Layer 7 of a small transformer language model trained on English Wikipedia (10 layers, counted from 0, width 64).
A neuron's activation on a vector x is GELU(weights . x + bias), where the dot is the dot product.
The model reads these tokens: " date" " of" " 19" "65" "," " se" "en" " in" " its" " \"" "S" "t" "re" "n" "g"

The vector x that enters this layer's MLP at each token. A number n stands for (n - 128) times 0.053.
0 " date": 129, 121, 132, 64, 139, 136, 132, 126, 115, 113, 120, 134, 170, 135, 125, 125, 136, 133, 132, 122, 124, 142, 133, 131, 129, 142, 108, 120, 136, 146, 124, 122, 131, 133, 130, 122, 128, 124, 127, 130, 110, 115, 130, 120, 133, 126, 89, 128, 124, 141, 139, 121, 135, 114, 120, 123, 130, 137, 134, 119, 137, 136, 105, 220
1 " of": 137, 128, 139, 83, 129, 110, 135, 113, 132, 130, 118, 131, 133, 136, 129, 124, 129, 128, 131, 101, 146, 138, 141, 113, 133, 106, 117, 119, 141, 90, 141, 127, 129, 135, 126, 119, 133, 131, 123, 130, 125, 122, 117, 140, 139, 125, 111, 120, 132, 147, 139, 129, 108, 105, 131, 119, 142, 141, 111, 130, 128, 147, 107, 236
2 " 19": 136, 126, 121, 109, 135, 125, 127, 107, 130, 133, 134, 119, 154, 133, 123, 163, 116, 129, 117, 116, 137, 127, 137, 89, 130, 141, 133, 132, 116, 91, 138, 121, 115, 122, 130, 136, 129, 143, 126, 123, 138, 111, 131, 127, 113, 123, 104, 133, 130, 142, 115, 119, 135, 104, 127, 142, 122, 106, 125, 112, 146, 146, 118, 239
3 "65": 133, 143, 128, 118, 154, 123, 130, 125, 126, 117, 139, 95, 153, 145, 129, 129, 131, 139, 109, 112, 142, 161, 124, 119, 137, 133, 142, 169, 121, 79, 131, 121, 160, 130, 120, 137, 109, 134, 119, 112, 139, 93, 142, 122, 107, 103, 114, 129, 106, 147, 111, 136, 126, 104, 120, 133, 126, 121, 126, 111, 143, 112, 117, 220
4 ",": 133, 121, 129, 109, 136, 113, 129, 120, 127, 128, 121, 118, 121, 148, 130, 122, 110, 137, 128, 144, 120, 163, 133, 116, 144, 136, 128, 140, 135, 84, 118, 124, 131, 138, 109, 146, 130, 110, 134, 132, 122, 114, 128, 116, 118, 116, 123, 120, 145, 142, 127, 134, 109, 104, 125, 120, 134, 133, 106, 128, 122, 112, 136, 249
5 " se": 138, 112, 119, 89, 117, 122, 126, 108, 131, 125, 124, 138, 162, 125, 128, 152, 133, 114, 143, 125, 112, 158, 111, 155, 124, 121, 134, 146, 119, 75, 155, 133, 131, 139, 132, 101, 119, 123, 143, 113, 147, 104, 121, 123, 149, 145, 126, 151, 131, 138, 106, 115, 106, 93, 109, 147, 146, 118, 134, 139, 129, 121, 113, 199
6 "en": 152, 144, 143, 82, 155, 151, 126, 110, 146, 142, 130, 132, 141, 129, 132, 120, 156, 109, 95, 136, 132, 163, 121, 131, 119, 119, 160, 127, 105, 118, 134, 126, 122, 129, 129, 112, 129, 133, 124, 125, 137, 113, 119, 107, 124, 132, 123, 134, 139, 140, 135, 107, 135, 60, 131, 138, 137, 110, 127, 170, 105, 106, 131, 175
7 " in": 132, 132, 133, 90, 128, 129, 131, 114, 120, 115, 108, 120, 110, 148, 119, 141, 143, 128, 126, 128, 153, 153, 149, 131, 118, 111, 118, 126, 130, 105, 152, 123, 116, 98, 133, 133, 118, 132, 131, 138, 137, 121, 130, 125, 141, 125, 114, 134, 145, 136, 144, 129, 125, 93, 122, 128, 128, 137, 96, 142, 107, 137, 116, 231
8 " its": 140, 112, 134, 89, 120, 138, 139, 130, 142, 118, 124, 134, 126, 147, 130, 134, 116, 121, 140, 125, 127, 134, 131, 125, 124, 112, 130, 139, 128, 66, 135, 148, 138, 139, 132, 123, 123, 128, 114, 124, 117, 121, 156, 125, 139, 103, 120, 131, 130, 132, 125, 121, 121, 86, 119, 127, 128, 127, 120, 128, 141, 151, 114, 231
9 " \"": 120, 120, 103, 94, 146, 110, 155, 101, 148, 109, 134, 128, 144, 150, 117, 136, 127, 115, 112, 145, 120, 138, 120, 130, 115, 132, 150, 116, 128, 123, 131, 126, 138, 136, 143, 119, 119, 116, 114, 136, 139, 144, 92, 130, 146, 121, 122, 136, 129, 153, 110, 117, 146, 133, 101, 124, 132, 116, 111, 145, 124, 151, 104, 218
10 "S": 121, 122, 105, 83, 133, 100, 150, 97, 143, 128, 113, 130, 192, 150, 123, 122, 129, 119, 136, 149, 125, 128, 128, 137, 112, 120, 140, 149, 135, 134, 128, 147, 134, 111, 134, 140, 115, 124, 102, 113, 124, 136, 137, 116, 137, 119, 132, 131, 124, 134, 153, 123, 95, 112, 129, 129, 122, 132, 104, 143, 136, 134, 111, 192
11 "t": 130, 131, 106, 67, 98, 135, 117, 112, 117, 147, 136, 148, 149, 121, 97, 123, 135, 131, 146, 126, 131, 119, 131, 137, 136, 124, 125, 104, 150, 120, 142, 148, 134, 108, 126, 137, 117, 105, 89, 123, 146, 130, 132, 120, 122, 135, 120, 140, 152, 153, 164, 145, 136, 145, 115, 138, 119, 104, 120, 146, 118, 123, 147, 178
12 "re": 138, 103, 99, 72, 109, 127, 163, 136, 116, 147, 143, 104, 164, 108, 123, 116, 119, 110, 135, 142, 105, 120, 122, 148, 125, 121, 158, 130, 137, 95, 130, 129, 100, 133, 135, 142, 112, 149, 112, 103, 134, 109, 111, 143, 142, 140, 149, 154, 144, 143, 124, 145, 128, 114, 129, 150, 127, 113, 127, 139, 144, 117, 133, 173
13 "n": 147, 110, 120, 66, 113, 117, 130, 130, 139, 160, 157, 107, 142, 127, 125, 110, 132, 112, 110, 160, 138, 124, 126, 123, 120, 146, 161, 112, 121, 127, 140, 122, 122, 109, 165, 140, 120, 139, 114, 87, 141, 131, 119, 103, 124, 162, 117, 122, 132, 135, 139, 147, 134, 109, 136, 125, 115, 118, 137, 151, 110, 146, 148, 164
14 "g": 106, 139, 133, 61, 129, 141, 131, 122, 150, 136, 175, 112, 151, 135, 128, 120, 163, 129, 135, 155, 121, 139, 113, 121, 130, 134, 127, 118, 136, 103, 135, 116, 145, 118, 129, 137, 122, 114, 99, 96, 140, 123, 134, 109, 101, 174, 121, 111, 121, 127, 124, 141, 126, 136, 152, 134, 107, 112, 125, 141, 152, 135, 134, 143

Each question shows the input weights of one neuron of the MLP. A number n stands for (n - 128) times 0.0081.

n25 (bias -0.106): 144, 145, 110, 150, 162, 110, 100, 182, 149, 87, 91, 146, 101, 187, 148, 116, 89, 124, 175, 153, 121, 131, 155, 131, 124, 105, 174, 158, 132, 120, 143, 105, 159, 104, 184, 134, 119, 211, 126, 134, 90, 86, 137, 107, 108, 141, 154, 171, 97, 188, 153, 93, 115, 106, 128, 82, 107, 153, 138, 116, 122, 95, 111, 103
On which token does it fire most, and how strongly? 3 "65", at about 1.2

n61 (bias -0.046): 113, 108, 107, 116, 131, 198, 97, 111, 85, 137, 109, 164, 111, 124, 111, 129, 173, 161, 125, 177, 126, 141, 99, 177, 94, 113, 113, 138, 149, 152, 173, 157, 154, 144, 159, 107, 95, 99, 152, 151, 98, 128, 144, 101, 177, 131, 146, 140, 45, 161, 172, 108, 137, 113, 129, 130, 165, 121, 139, 153, 65, 131, 106, 80
It fires most on token 6 "en"

n212 (bias -0.037): 62, 146, 124, 173, 122, 118, 132, 143, 104, 153, 100, 148, 123, 169, 103, 86, 105, 155, 160, 66, 129, 95, 107, 136, 144, 117, 133, 129, 150, 139, 151, 182, 74, 131, 120, 119, 171, 88, 139, 147, 103, 130, 126, 110, 134, 134, 89, 123, 127, 107, 171, 117, 125, 175, 111, 128, 219, 135, 95, 142, 133, 102, 83, 139
On which two tokens does it fire most, strongest first? 1 " of", 11 "t"

n36 (bias -0.018): 143, 128, 122, 126, 174, 144, 151, 143, 102, 107, 67, 131, 101, 150, 179, 147, 73, 144, 131, 109, 108, 139, 133, 168, 115, 106, 138, 136, 116, 128, 143, 158, 91, 106, 168, 111, 109, 99, 188, 75, 156, 178, 73, 150, 152, 118, 133, 169, 162, 115, 141, 88, 161, 134, 108, 155, 153, 137, 156, 157, 144, 100, 88, 84
On which token does it fire most, and how strongly? 5 " se", at about 1.3

n17 (bias -0.074): 131, 86, 100, 136, 124, 129, 121, 130, 66, 80, 124, 165, 135, 111, 96, 97, 121, 93, 198, 98, 136, 131, 141, 86, 173, 121, 109, 162, 182, 136, 133, 137, 89, 182, 142, 64, 147, 92, 125, 125, 103, 146, 141, 112, 198, 126, 161, 152, 148, 149, 161, 106, 127, 111, 101, 120, 144, 97, 142, 144, 168, 92, 116, 104
It fires most on token 5 " se"

n124 (bias -0.065): 121, 108, 199, 136, 165, 161, 134, 117, 78, 115, 96, 106, 59, 167, 109, 64, 165, 65, 146, 99, 79, 133, 171, 143, 140, 103, 99, 84, 142, 121, 111, 144, 82, 162, 155, 148, 122, 160, 129, 94, 119, 149, 154, 156, 149, 148, 102, 91, 134, 142, 180, 84, 192, 169, 171, 158, 105, 104, 136, 141, 110, 104, 86, 135
On which token does it fire most, and how strongly? 7 " in", at about 1.4

n218 (bias -0.115): 129, 109, 167, 144, 78, 166, 119, 99, 213, 104, 93, 144, 107, 141, 71, 115, 128, 164, 126, 110, 69, 109, 82, 128, 115, 119, 135, 95, 145, 139, 140, 139, 174, 135, 198, 108, 93, 134, 152, 146, 117, 146, 145, 159, 99, 179, 114, 104, 112, 177, 142, 112, 109, 139, 58, 160, 188, 187, 140, 107, 84, 105, 94, 113
On which two tokens does it fire most, strongest first? 5 " se", 9 " \""

n204 (bias -0.048): 138, 81, 112, 115, 159, 95, 133, 148, 114, 117, 131, 163, 120, 155, 206, 146, 121, 169, 145, 197, 82, 113, 72, 114, 171, 143, 104, 116, 156, 128, 135, 137, 135, 186, 145, 117, 136, 152, 141, 135, 121, 101, 132, 88, 87, 114, 121, 105, 156, 149, 114, 143, 150, 136, 94, 134, 53, 130, 141, 124, 144, 116, 142, 100
On which token does it fire most, and how strongly? 14 "g", at about 1

n242 (bias -0.043): 136, 134, 191, 127, 118, 165, 130, 151, 85, 99, 118, 131, 124, 116, 118, 136, 159, 153, 134, 136, 119, 111, 129, 176, 94, 123, 123, 101, 147, 122, 110, 155, 163, 132, 117, 63, 146, 149, 116, 111, 92, 130, 129, 83, 140, 107, 87, 125, 126, 117, 176, 107, 130, 118, 132, 125, 122, 124, 135, 154, 166, 103, 148, 123
On which three tokens does it fire most, strongest first? 0 " date", 6 "en", 8 " its"

n215 (bias -0.027): 193, 151, 128, 142, 112, 136, 117, 118, 135, 76, 74, 131, 101, 175, 89, 120, 139, 113, 175, 153, 107, 157, 154, 130, 81, 143, 160, 142, 163, 151, 107, 131, 160, 105, 171, 101, 58, 108, 149, 90, 104, 162, 135, 128, 138, 131, 147, 142, 155, 127, 140, 113, 140, 128, 87, 131, 142, 107, 166, 123, 139, 117, 89, 117
On which three tokens does it fire most, strongest first? 9 " \"", 10 "S", 5 " se"

n102 (bias -0.022): 123, 120, 146, 145, 152, 174, 100, 150, 120, 125, 120, 125, 145, 199, 93, 119, 133, 121, 116, 98, 99, 94, 159, 122, 142, 121, 101, 166, 125, 117, 167, 149, 119, 124, 120, 97, 150, 167, 136, 138, 129, 106, 182, 69, 149, 121, 117, 160, 83, 183, 133, 90, 155, 133, 106, 151, 143, 95, 159, 119, 146, 83, 136, 114
On which token does it fire most, and how strongly? 3 "65", at about 2.1

n84 (bias -0.084): 169, 106, 141, 117, 128, 187, 99, 151, 150, 137, 147, 171, 81, 137, 137, 135, 153, 92, 150, 96, 131, 75, 101, 121, 163, 133, 148, 130, 125, 153, 167, 122, 59, 120, 134, 90, 120, 127, 196, 98, 64, 130, 125, 213, 192, 124, 106, 151, 68, 165, 152, 134, 115, 154, 85, 145, 130, 118, 150, 124, 64, 107, 107, 118
It fires most on token 5 " se"

n202 (bias -0.027): 154, 137, 131, 164, 131, 125, 149, 100, 103, 169, 121, 137, 138, 146, 123, 135, 99, 122, 174, 90, 117, 137, 179, 126, 156, 113, 121, 136, 157, 155, 130, 118, 144, 117, 178, 125, 169, 159, 133, 125, 71, 89, 113, 104, 126, 127, 110, 149, 105, 93, 135, 125, 122, 85, 122, 164, 128, 113, 127, 107, 153, 189, 106, 98
On which token does it fire most, and how strongly? 2 " 19", at about 0.32

n240 (bias -0.112): 139, 125, 110, 144, 134, 191, 133, 136, 119, 116, 153, 157, 81, 178, 128, 162, 133, 159, 131, 69, 89, 118, 87, 95, 107, 133, 153, 126, 79, 111, 166, 123, 146, 154, 148, 134, 112, 104, 162, 152, 126, 97, 198, 182, 98, 74, 131, 138, 91, 107, 139, 105, 160, 140, 103, 135, 81, 145, 155, 89, 192, 105, 102, 95
On which two tokens does it fire most, strongest first? 3 "65", 8 " its"

n4 (bias -0.052): 82, 116, 114, 112, 146, 114, 105, 188, 122, 128, 110, 150, 124, 171, 164, 95, 136, 122, 119, 158, 163, 116, 96, 80, 196, 160, 162, 146, 117, 127, 146, 96, 124, 138, 108, 145, 98, 161, 117, 132, 78, 140, 162, 124, 117, 163, 158, 81, 73, 141, 173, 126, 128, 120, 123, 158, 72, 173, 141, 103, 138, 119, 119, 118
On which token does it fire most, and how strongly? 14 "g", at about 1.9

n127 (bias -0.059): 132, 135, 140, 121, 118, 128, 123, 132, 171, 116, 132, 96, 126, 106, 168, 185, 179, 168, 145, 159, 85, 169, 71, 125, 120, 108, 133, 158, 126, 182, 105, 149, 60, 132, 111, 58, 149, 162, 108, 160, 99, 166, 218, 103, 93, 159, 119, 168, 135, 153, 162, 57, 133, 127, 132, 91, 153, 124, 142, 118, 113, 124, 119, 56
It fires most on token 6 "en"

n115 (bias 0.003): 132, 115, 136, 135, 50, 135, 113, 123, 121, 116, 112, 104, 154, 144, 121, 123, 155, 118, 95, 160, 93, 100, 143, 115, 116, 96, 142, 124, 106, 146, 106, 138, 101, 144, 132, 107, 133, 134, 123, 126, 137, 128, 123, 140, 148, 143, 110, 109, 140, 82, 155, 158, 160, 149, 145, 122, 173, 149, 101, 121, 115, 128, 135, 131
On which token does it fire most, and how strongly? 13 "n", at about 1.1

n91 (bias -0.045): 114, 98, 134, 103, 162, 166, 92, 167, 129, 110, 129, 149, 121, 107, 157, 131, 144, 153, 140, 109, 130, 107, 134, 150, 139, 134, 109, 125, 143, 147, 142, 85, 88, 137, 105, 87, 199, 83, 126, 83, 147, 152, 125, 124, 177, 166, 133, 97, 134, 115, 122, 113, 132, 153, 156, 147, 118, 157, 138, 121, 137, 132, 142, 112
It fires most on token 14 "g"